Layer 2 of a small transformer language model trained on English Wikipedia (8 layers, counted from 0, width 64).
A neuron's activation on a vector x is GELU(weights . x + bias), where the dot is the dot product.

Input weights of the MLP neurons that the questions are about. A number n stands for n times 0.00095.
n2 (bias 0.027): 20 -13 -14 147 164 172 -11 11 -97 -238 139 81 -139 60 -86 -164 140 27 -277 52 -136 -70 51 2 -32 -52 113 47 5 -68 67 -195 153 -97 -27 -40 -23 -83 -47 -83 8 96 122 -36 -133 198 -4 -38 79 107 -43 19 -165 85 -69 -5 103 223 -153 100 -129 227 -56 15
n9 (bias -0.037): 56 -62 61 29 22 -447 -95 -87 -24 -66 -184 -244 45 38 179 -62 140 -86 213 71 329 -191 205 -1 -297 77 -219 -175 -84 -156 135 91 324 145 152 211 100 -130 77 444 63 -41 170 -297 -146 33 44 -15 91 81 101 332 79 -19 -165 119 -107 -149 -1 -52 -177 -177 24 66
n17 (bias 0.016): 168 -125 88 -221 -46 27 30 -29 -104 -106 53 -136 27 164 -38 -109 -84 -173 229 83 -31 69 121 -14 -69 -156 59 174 20 -5 6 -74 95 107 -15 76 -76 -42 55 27 -5 52 29 -9 -60 2 -260 35 -61 198 -35 -37 208 -75 -49 -123 -124 200 -64 132 -210 -271 108 192
n25 (bias -0.026): 9 -81 -91 -112 -31 -324 97 90 150 103 62 116 12 243 -89 -172 258 16 207 -35 133 153 73 -163 81 -215 70 20 50 88 149 -234 -166 72 -196 -36 -204 -5 -138 116 149 -106 181 -166 -22 232 -119 -76 -65 89 -190 -36 72 -40 -39 -27 -182 223 -52 217 30 -37 -163 59
n28 (bias -0.006): -62 260 109 -21 62 157 -39 191 200 -103 -209 -192 -135 -59 -195 -186 28 147 117 2 -106 108 -10 154 74 -122 -59 -39 -58 79 7 -84 187 60 65 27 28 -94 206 -159 144 116 -10 64 -200 204 -105 19 -259 65 -55 -39 -110 126 -79 30 -473 -34 -18 150 302 1 -163 -11
n30 (bias 0.047): -50 389 -39 30 -32 45 -80 -112 -11 146 -103 -174 186 -347 98 62 -162 -81 102 388 -40 163 282 -136 104 -90 -138 85 -42 207 307 122 -321 -96 -96 64 -118 -39 -128 -33 -20 -260 114 -21 -128 5 -134 55 -143 62 47 -25 203 -23 45 -77 73 -77 77 -179 -81 -118 140 -5
n36 (bias -0.021): -194 201 -128 47 -323 -201 92 -89 -98 -128 -66 143 -53 65 116 262 -30 77 68 -26 39 216 196 -132 -20 -76 2 283 58 -288 16 -281 281 96 158 131 -109 -77 5 61 -84 -220 129 -214 132 133 -75 95 -74 -88 79 -173 18 76 -1 -121 127 -44 42 168 18 -112 28 -21
n43 (bias 0.007): -14 102 -3 257 -58 -39 -118 -166 -18 174 293 14 31 108 28 -150 65 175 145 12 49 -35 251 -83 -101 -26 -205 -48 -193 127 75 11 79 -110 -55 -60 58 -157 75 71 -68 -74 54 -119 58 343 -91 23 -11 71 104 29 -76 -115 -82 -153 -71 188 -248 -187 -349 -44 88 191
n45 (bias 0.020): -222 -36 163 -15 159 34 -41 -169 51 65 197 8 -103 -169 -101 51 73 -333 -1 76 77 -40 -2 36 -152 -210 -16 -78 38 84 -130 -4 -110 -37 272 -26 -284 -111 35 14 -69 70 14 189 264 -41 -399 -77 92 143 286 57 182 31 69 -153 92 -50 153 81 140 6 -107 -12
n46 (bias -0.033): -184 80 23 -93 -81 -177 119 146 140 -47 -242 73 -89 59 -44 15 138 24 -11 164 372 77 137 100 -101 -103 206 -82 -289 -83 99 17 125 41 105 124 -306 -103 -82 -97 -18 45 8 11 13 -75 -123 -96 -144 -344 -30 -101 38 29 -18 25 252 -91 224 15 57 58 -28 120
n52 (bias -0.018): 14 49 43 -284 -169 46 -5 -101 118 13 -53 -169 116 -33 0 -169 -46 -24 -31 -294 130 -36 172 230 125 243 289 27 44 5 159 -58 -111 44 -210 -97 -110 -173 5 -55 7 11 140 -128 -267 122 146 -48 -141 211 129 141 174 -183 0 250 37 71 158 3 -88 -115 -40 -120
n54 (bias -0.031): 57 -75 -126 -15 107 -5 383 -111 39 247 151 20 67 346 228 -39 -5 274 -122 -115 -252 -126 -108 85 -123 -23 68 -41 -143 31 -92 -381 307 -178 -206 -213 29 -12 -38 58 -36 -14 132 -77 317 102 -144 8 -215 99 -173 -158 -375 74 -256 -94 82 32 -25 101 129 224 2 -35
n74 (bias 0.003): 6 -178 91 -47 196 -7 106 -2 -108 -15 98 -342 -34 101 -136 -177 -64 -200 17 -165 31 -120 157 -93 78 62 24 -138 -38 76 118 64 172 229 54 50 -52 -447 -61 115 289 34 166 75 173 -111 43 33 -122 124 146 -184 -51 4 95 317 -113 48 -135 -56 -201 193 28 -167
n99 (bias -0.050): 123 307 -71 7 -34 -225 46 -13 -52 -81 207 169 -148 234 -119 -21 18 -133 96 -79 69 -7 86 153 -356 -16 76 -208 -121 74 30 -174 302 0 -231 -85 5 74 10 200 92 -6 -148 -228 -133 40 115 -1 227 -87 113 45 -133 374 -123 -70 -2 259 52 -237 -307 200 -160 86
n105 (bias 0.007): -2 174 48 -244 38 -72 45 130 118 -57 19 51 -159 183 -98 -67 -170 106 -72 -68 73 11 -80 -84 -57 3 22 100 2 -53 -139 -146 65 -71 146 132 -51 256 -4 22 -21 137 44 35 41 28 -141 30 84 -283 -53 156 54 -28 9 -166 -68 90 106 -42 60 -122 175 28
n113 (bias 0.018): -1 114 76 -182 193 -33 6 -135 -279 144 -103 -52 -134 320 3 -48 10 -59 67 -106 400 172 -145 -47 -132 -257 94 -127 -30 94 -93 -74 168 27 289 258 -170 25 -183 28 -77 125 -122 -51 187 -116 -113 -18 -72 85 52 -35 163 -89 157 83 -40 100 -319 23 77 37 129 37
n121 (bias 0.011): 133 -186 3 60 -32 81 104 -62 16 -137 -6 -102 91 -91 49 -16 277 47 -16 -94 213 94 65 4 57 122 -22 28 -53 6 -139 105 198 172 206 196 -128 -102 -202 -2 -31 -32 30 162 13 -164 -79 -148 -130 162 -233 -82 42 122 -49 96 -113 48 -42 19 -136 -11 -40 -60
n123 (bias -0.066): -31 -96 442 -196 4 60 -57 168 -45 99 -165 193 -100 112 92 175 115 -94 152 -142 75 -32 26 30 -144 -200 119 -294 -36 -116 -261 -193 201 157 -136 -154 -220 -227 148 29 -193 52 -13 65 -17 81 111 127 -23 62 -143 -44 -112 378 -76 110 -233 253 77 -138 95 158 -103 41
n144 (bias -0.044): -34 362 61 92 131 154 167 -71 -80 -111 -9 122 -111 -39 25 11 283 112 -360 -138 -51 260 -1 -75 -32 -193 -41 185 44 -254 96 119 162 -116 -165 -59 -53 -144 -19 7 36 119 -14 -153 -141 280 137 -100 -193 86 -102 221 -183 -180 -114 -19 -117 4 112 136 194 50 -117 -213
n177 (bias -0.067): -50 -65 -102 30 237 63 -8 280 165 249 -144 334 -116 -51 6 -249 -212 -39 106 214 -14 54 -55 46 149 -55 -2 -389 32 46 96 -203 37 -276 -71 248 174 -76 -64 81 -90 71 169 -205 -53 161 -154 2 213 -112 -279 208 -169 249 243 -263 -132 -236 178 -41 -138 323 203 -401
n185 (bias 0.035): -42 -131 15 -62 -37 21 -66 252 -79 -136 -42 -49 -125 -128 -40 -76 135 -37 -153 270 43 94 -120 -1 108 21 -124 17 -104 -63 218 -113 0 -298 45 70 225 -220 177 -51 143 83 87 41 97 180 -27 -118 -133 -108 -118 -9 -15 175 34 47 106 -12 42 100 62 -30 -134 -66
n239 (bias 0.007): 41 -148 250 65 -9 222 -49 -9 -47 -56 34 -69 -54 29 43 -79 -91 -126 -162 -253 -277 -307 220 -68 -90 -259 35 2 87 -98 -88 -2 38 -37 250 238 -155 -138 -132 39 -206 273 78 278 -168 11 -159 208 244 126 -149 -52 116 52 226 -29 172 77 -167 -69 -28 134 140 20
n253 (bias 0.005): -88 -108 14 154 362 -107 -227 -207 260 -257 13 -31 -220 -62 -133 32 -127 90 57 150 -56 19 -114 -125 -22 -59 92 -82 -100 -30 74 -156 -141 -65 24 105 -20 -16 133 112 -43 -5 145 -32 -37 81 -11 -89 30 63 111 19 365 129 144 92 -16 -15 -50 65 18 -92 60 1

Each question shows a token from some text and the vector x that enters the MLP there. A number n stands for n times 0.0078.

" the": 54 -92 -59 40 -36 -54 -38 100 -122 -33 -136 -25 142 -101 -54 37 -112 64 -98 5 125 -2 47 -21 123 -88 10 -63 149 -16 -66 48 -136 202 -222 -155 101 151 217 -166 38 49 -178 69 -19 -198 125 87 199 -53 -40 18 -200 2 102 -87 29 41 -102 316 -9 166 -71 36
The neuron with the highest activation: n123

")": 20 -52 4 42 -101 -10 52 -67 -32 45 -248 75 108 -187 -80 -129 -107 105 -108 168 124 -131 11 50 46 23 -218 55 101 -16 -101 -31 -100 78 -165 -91 -7 115 85 40 161 41 -65 -51 73 -279 29 -12 25 -26 11 -240 37 -164 169 110 -14 50 64 284 -29 71 239 84
The most active neuron and its activation: n30, at about 0.43

"==\n\n": 3 25 -132 120 -111 46 -42 142 -154 2 -115 91 103 65 -92 -36 9 43 -13 146 -124 36 -31 148 -105 -73 -206 60 107 -187 -3 109 -120 160 -179 -47 -30 6 25 -132 -82 110 26 -40 204 -299 161 2 157 40 -45 -175 -13 30 -9 131 16 83 49 265 15 -171 -102 108
Which three neurons fire most, strongest first? n36, n17, n185

" genus": 2 117 -30 -53 -111 6 -124 100 -20 -26 -75 105 -5 -123 -6 -81 -68 -46 93 64 -47 -42 56 206 67 48 -152 61 212 -64 -152 -5 -129 64 -25 -72 46 105 28 -237 24 50 73 12 11 -241 257 -23 196 -122 -31 -277 -94 -74 59 118 37 101 -116 329 7 -9 -104 131
The most active neuron and its activation: n28, at about 0.12

",": -31 -228 -119 -35 -93 77 -134 -86 57 65 -142 92 83 40 -42 -108 9 79 -32 135 119 -147 -25 78 -2 -58 -207 107 181 -184 -45 -54 28 169 -93 -79 21 200 6 -108 151 156 -91 -76 -38 -221 31 54 48 -7 98 -192 6 -19 43 9 15 -17 -14 371 -11 -1 -20 224
The neuron with the highest activation: n17

"aving": 30 -33 -169 20 -37 -10 -195 48 -128 -85 -19 307 -73 -24 -66 -74 -82 45 -85 -28 102 -88 42 191 32 -24 -64 72 58 -54 -1 170 8 158 41 -56 37 98 31 -100 32 113 -44 -57 35 -373 106 48 204 80 0 -180 -121 -89 44 102 -24 2 -58 255 -76 89 -169 92
The two highest activations, in order: n2, n99

" then": 57 -253 -21 1 21 -114 22 203 -77 -41 -66 34 18 -176 -99 65 -2 100 -143 161 96 24 -167 -18 42 -42 -50 81 174 9 -57 165 -100 172 -104 -15 29 219 -73 -34 278 155 -135 -11 -71 -271 6 8 68 -33 -15 -232 -56 -134 160 -26 15 28 -42 215 -58 15 81 -3
The two highest activations, in order: n121, n185

" ": -107 -130 -130 -50 -45 83 15 95 22 -85 -131 110 198 -51 -101 -59 10 90 -119 -44 217 2 -111 94 99 -243 -170 73 82 -37 -21 61 -108 112 -66 -121 24 198 138 32 161 31 -20 -44 3 -129 98 -13 121 25 1 -277 -109 -96 171 44 29 -63 -114 193 -69 -30 90 167
The neuron with the highest activation: n25

" by": -1 -149 -8 -172 -36 -35 8 95 92 23 -191 -88 116 -185 -58 60 -175 -17 -44 109 13 -74 -78 20 73 -187 -50 10 200 -55 -31 77 -201 68 -130 12 72 203 16 58 251 90 -45 61 -90 -253 -15 -11 124 76 65 -106 -58 -172 214 57 52 -48 61 295 12 102 -55 2
The most active neuron and its activation: n30, at about 0.25

" named": 64 -14 -23 10 -60 -169 -13 86 -30 18 -63 63 113 -227 39 36 -21 -32 -36 -9 -65 -14 10 118 110 -70 -138 11 27 -6 -124 -6 -89 95 -127 -65 -45 175 111 -30 67 205 -116 83 -27 -302 160 -4 186 -41 -31 -206 -106 9 133 153 -120 56 19 397 -65 -57 -163 82
The most active neuron and its activation: n28, at about 0.13

" hem": 134 -58 -118 22 -76 -38 -28 98 -154 -234 1 6 180 -112 50 -71 -20 -39 -86 -95 81 -33 1 122 94 -20 -287 74 -17 -55 45 -10 -110 61 -13 82 103 136 30 -98 80 63 -80 58 51 -340 266 -23 63 39 -17 -71 -196 -41 48 -74 -39 -81 -16 352 -17 84 90 193
The most active neuron and its activation: n121, at about 0.52

"-": 62 -17 -70 24 -84 191 -216 7 -57 -48 -71 180 192 -73 -29 -63 48 75 -165 -47 -5 31 -60 165 69 -178 -60 59 197 -108 40 48 -124 117 -104 -74 -12 -7 -78 -127 84 178 -61 -4 92 -201 206 5 151 -20 -75 -184 -73 -31 -64 66 -106 9 56 305 7 -31 -62 139
The two highest activations, in order: n144, n2

" O": -76 -176 -61 -101 -30 49 -171 111 6 -319 -110 153 221 -21 8 20 -214 22 -46 -23 121 -42 -44 -22 6 -127 -205 -4 85 35 6 194 -49 60 -34 27 124 191 80 -151 192 87 -31 -34 49 -127 57 89 83 -40 98 -180 -168 -112 158 42 29 35 3 139 -102 49 13 116
The most active neuron and its activation: n185, at about 0.1

" continues": -68 -131 -123 -3 -93 -110 66 74 -86 -54 29 227 -35 -67 -90 -71 -39 121 -147 107 84 -55 -146 51 -62 -39 -172 1 16 -42 -46 101 -14 73 -145 -44 -18 189 69 -65 227 249 21 -56 38 -224 111 92 140 -62 115 -70 -101 -100 236 139 -153 51 -39 63 -66 21 -97 147
The neuron with the highest activation: n99

".": -48 -198 -113 27 -101 142 -144 -33 -9 59 -170 154 108 -175 -84 -75 30 79 1 129 121 -107 -113 114 85 11 -187 -8 84 -77 -165 -110 8 133 -32 -42 -7 90 42 -118 179 93 2 -55 113 -200 82 -91 70 24 38 -92 -54 -84 100 109 -89 42 -73 307 -170 53 137 206
The most active neuron and its activation: n121, at about 0.49

" Be": 146 -139 -44 85 -65 -114 -127 56 22 -261 30 195 85 -80 -35 -45 -54 30 -194 -89 -72 -2 -82 -9 94 -36 -130 10 115 23 33 277 -41 7 -77 -25 12 188 90 -226 101 159 -142 3 191 -186 116 67 94 -19 1 -138 -250 -21 57 83 -57 62 -59 156 -27 108 50 57
The neuron with the highest activation: n2

" was": -20 -190 -205 61 -156 -124 -15 119 -60 22 -17 122 9 -34 -24 102 -3 83 -14 74 -55 -45 50 91 17 8 20 59 267 -217 -70 171 -77 124 -221 -11 -43 -33 81 -182 -3 195 -133 40 -23 -164 81 100 187 -132 78 -75 -177 7 122 45 -155 75 -132 137 145 -5 -26 135
The neuron with the highest activation: n123

" (": -173 -182 -100 37 -109 179 24 -13 45 67 -21 165 85 -70 14 -47 -23 59 -140 -29 -73 12 -57 141 42 -124 -254 177 133 -34 -87 -27 -5 232 -139 116 39 20 79 -64 132 133 -98 -205 -53 -217 67 -16 7 0 116 -137 -33 -91 60 81 4 4 -116 216 -99 -6 48 235
Which three neurons fire most, strongest first? n17, n36, n2

".\n": -63 -93 -85 113 -114 -56 -85 28 -49 63 16 181 161 -163 -161 -78 -35 16 -74 171 -26 -48 -27 171 -7 -58 -199 32 68 -80 -127 -100 -8 258 -46 83 -33 -21 54 -110 117 76 -59 -54 126 -253 122 -101 53 85 14 -143 53 17 40 59 -39 94 -40 374 -45 -107 -41 173
The most active neuron and its activation: n17, at about 0.55

" of": -162 -130 -53 -123 -117 -49 -145 77 -6 28 -219 -6 28 -99 -56 -14 -169 46 -74 27 140 -75 52 80 -30 -115 -143 24 161 -192 2 -33 55 180 14 -3 43 205 -129 77 112 178 8 -46 -1 -183 8 -48 94 142 101 20 1 -43 149 68 18 -131 -27 366 -56 146 -95 145
The two highest activations, in order: n9, n113

" native": -11 -11 9 -47 -97 -85 -96 46 1 71 -60 96 -10 -126 3 -204 -103 -92 -53 -25 44 -6 -64 161 170 -12 -169 -13 5 -58 -129 33 -72 131 -161 -4 52 38 169 121 233 134 -78 112 -3 -278 230 -45 -45 -150 92 -186 -196 -140 77 96 -1 67 -24 254 68 121 48 96
The two highest activations, in order: n74, n28

" to": -140 -255 -99 -49 3 7 -85 128 -3 -76 -63 11 27 -198 -32 12 -182 83 -169 121 94 17 -132 46 -5 -153 -85 18 122 -17 14 71 -26 23 -101 -86 2 258 25 37 288 67 64 10 -12 -259 24 -48 96 79 29 -87 -29 -114 182 162 -33 -27 -130 259 51 111 10 146
The two highest activations, in order: n253, n185

" junction": -124 -43 -25 -171 -98 -58 15 114 -131 -129 -111 1 37 -109 -92 -160 -92 37 -105 2 139 -110 -192 81 21 4 -149 156 215 79 -41 112 -186 21 -19 -95 36 270 56 -22 228 167 28 -38 -3 -253 256 93 57 -1 88 -83 20 -82 114 84 33 -38 -6 207 -91 39 7 14
The two highest activations, in order: n52, n105

"62": -68 -172 -189 -20 -50 50 -180 91 -9 75 -136 201 41 -83 -28 -90 23 99 -51 -57 -9 -36 -32 50 148 61 -276 60 -6 97 -136 10 -74 120 -74 -7 155 23 34 -33 139 78 -133 -45 13 -76 74 50 150 31 75 -257 -77 -324 100 -38 56 64 26 255 -78 29 73 209
The neuron with the highest activation: n43

"3": -86 -127 -151 168 -82 43 -169 75 -26 32 -89 279 -7 -13 -35 -80 21 142 31 -82 -13 -95 9 121 73 -118 -308 100 -49 84 22 16 -98 189 0 -44 75 80 -4 -52 128 137 -139 -21 79 -145 49 19 96 -19 -6 -249 -7 -198 59 -5 -2 104 -57 229 -101 -17 -29 206
The two highest activations, in order: n43, n25

".S": 18 -295 -160 -27 -101 -50 -50 83 -171 -66 51 122 113 -60 8 -38 -71 92 59 -82 53 13 -11 3 132 36 -221 43 296 -74 6 87 52 109 22 6 134 -42 68 78 94 236 -173 56 -39 -189 205 -43 130 183 117 -60 -136 -196 -128 -85 0 -151 -44 13 -30 27 -53 46
The neuron with the highest activation: n9

"as": 29 -99 -127 -68 -61 22 43 56 -36 -182 -88 212 70 -62 -17 -156 -195 -57 -61 47 57 -12 -7 131 11 -10 -221 135 121 -21 23 59 -139 74 39 -50 2 141 58 -108 201 105 -49 -38 -43 -272 214 -7 94 97 84 -164 -70 -184 -95 170 -96 -3 -27 288 2 115 -46 111
The most active neuron and its activation: n52, at about 0.11

" Canadian": 50 -83 -38 82 -53 -11 -191 122 -110 -9 -98 123 50 -27 -22 -31 -65 77 -86 -122 -155 -25 -51 33 45 -25 -178 -15 160 -67 -60 106 -60 -3 -135 -64 134 233 113 47 214 40 -83 68 108 -173 188 54 66 -50 39 -308 -209 -116 31 8 58 20 -116 323 28 124 -8 94
The neuron with the highest activation: n54

" quite": 2 -216 -111 -77 -9 -139 26 134 36 -30 -24 167 47 -74 62 -7 -130 85 50 28 105 -92 -76 61 -69 -112 55 126 -2 -151 -93 28 -95 -7 -173 -40 227 6 106 -140 161 213 -204 45 -107 -302 105 52 92 -27 -7 49 -180 -161 100 20 -49 0 33 88 139 153 65 103
The most active neuron and its activation: n177, at about 0.15

" British": 88 -33 -40 -9 7 -73 -180 116 -88 -59 -79 92 15 -39 -46 25 -161 133 -81 -111 -102 -52 10 33 89 3 -127 -102 172 -117 -58 173 -170 -108 -37 -82 120 213 134 4 182 112 -65 89 89 -231 158 98 162 26 -66 -222 -214 -164 -11 34 77 37 -68 266 -33 79 50 117
The neuron with the highest activation: n239

" in": -101 -120 -63 -34 8 -33 -124 70 85 56 -158 -18 7 -12 -13 -106 -63 -22 -222 12 -8 -39 -76 -10 60 -51 -94 14 19 -72 -85 53 -166 88 -158 18 16 154 96 13 223 117 -68 -33 63 -270 107 -7 122 24 150 -112 -49 -154 243 110 -52 43 -69 273 -52 159 -27 300
Which three neurons fire most, strongest first? n74, n253, n113

" at": -155 -192 -90 44 -62 -95 -138 92 3 -70 -112 54 144 -76 33 -16 -186 -82 -104 78 157 -58 103 78 -39 -125 -159 77 174 -63 -128 39 106 194 -21 48 53 64 -93 90 75 114 -79 -89 -10 -210 36 52 114 63 79 -56 20 3 113 42 6 -114 -37 333 -4 50 -270 205
Which three neurons fire most, strongest first? n9, n36, n45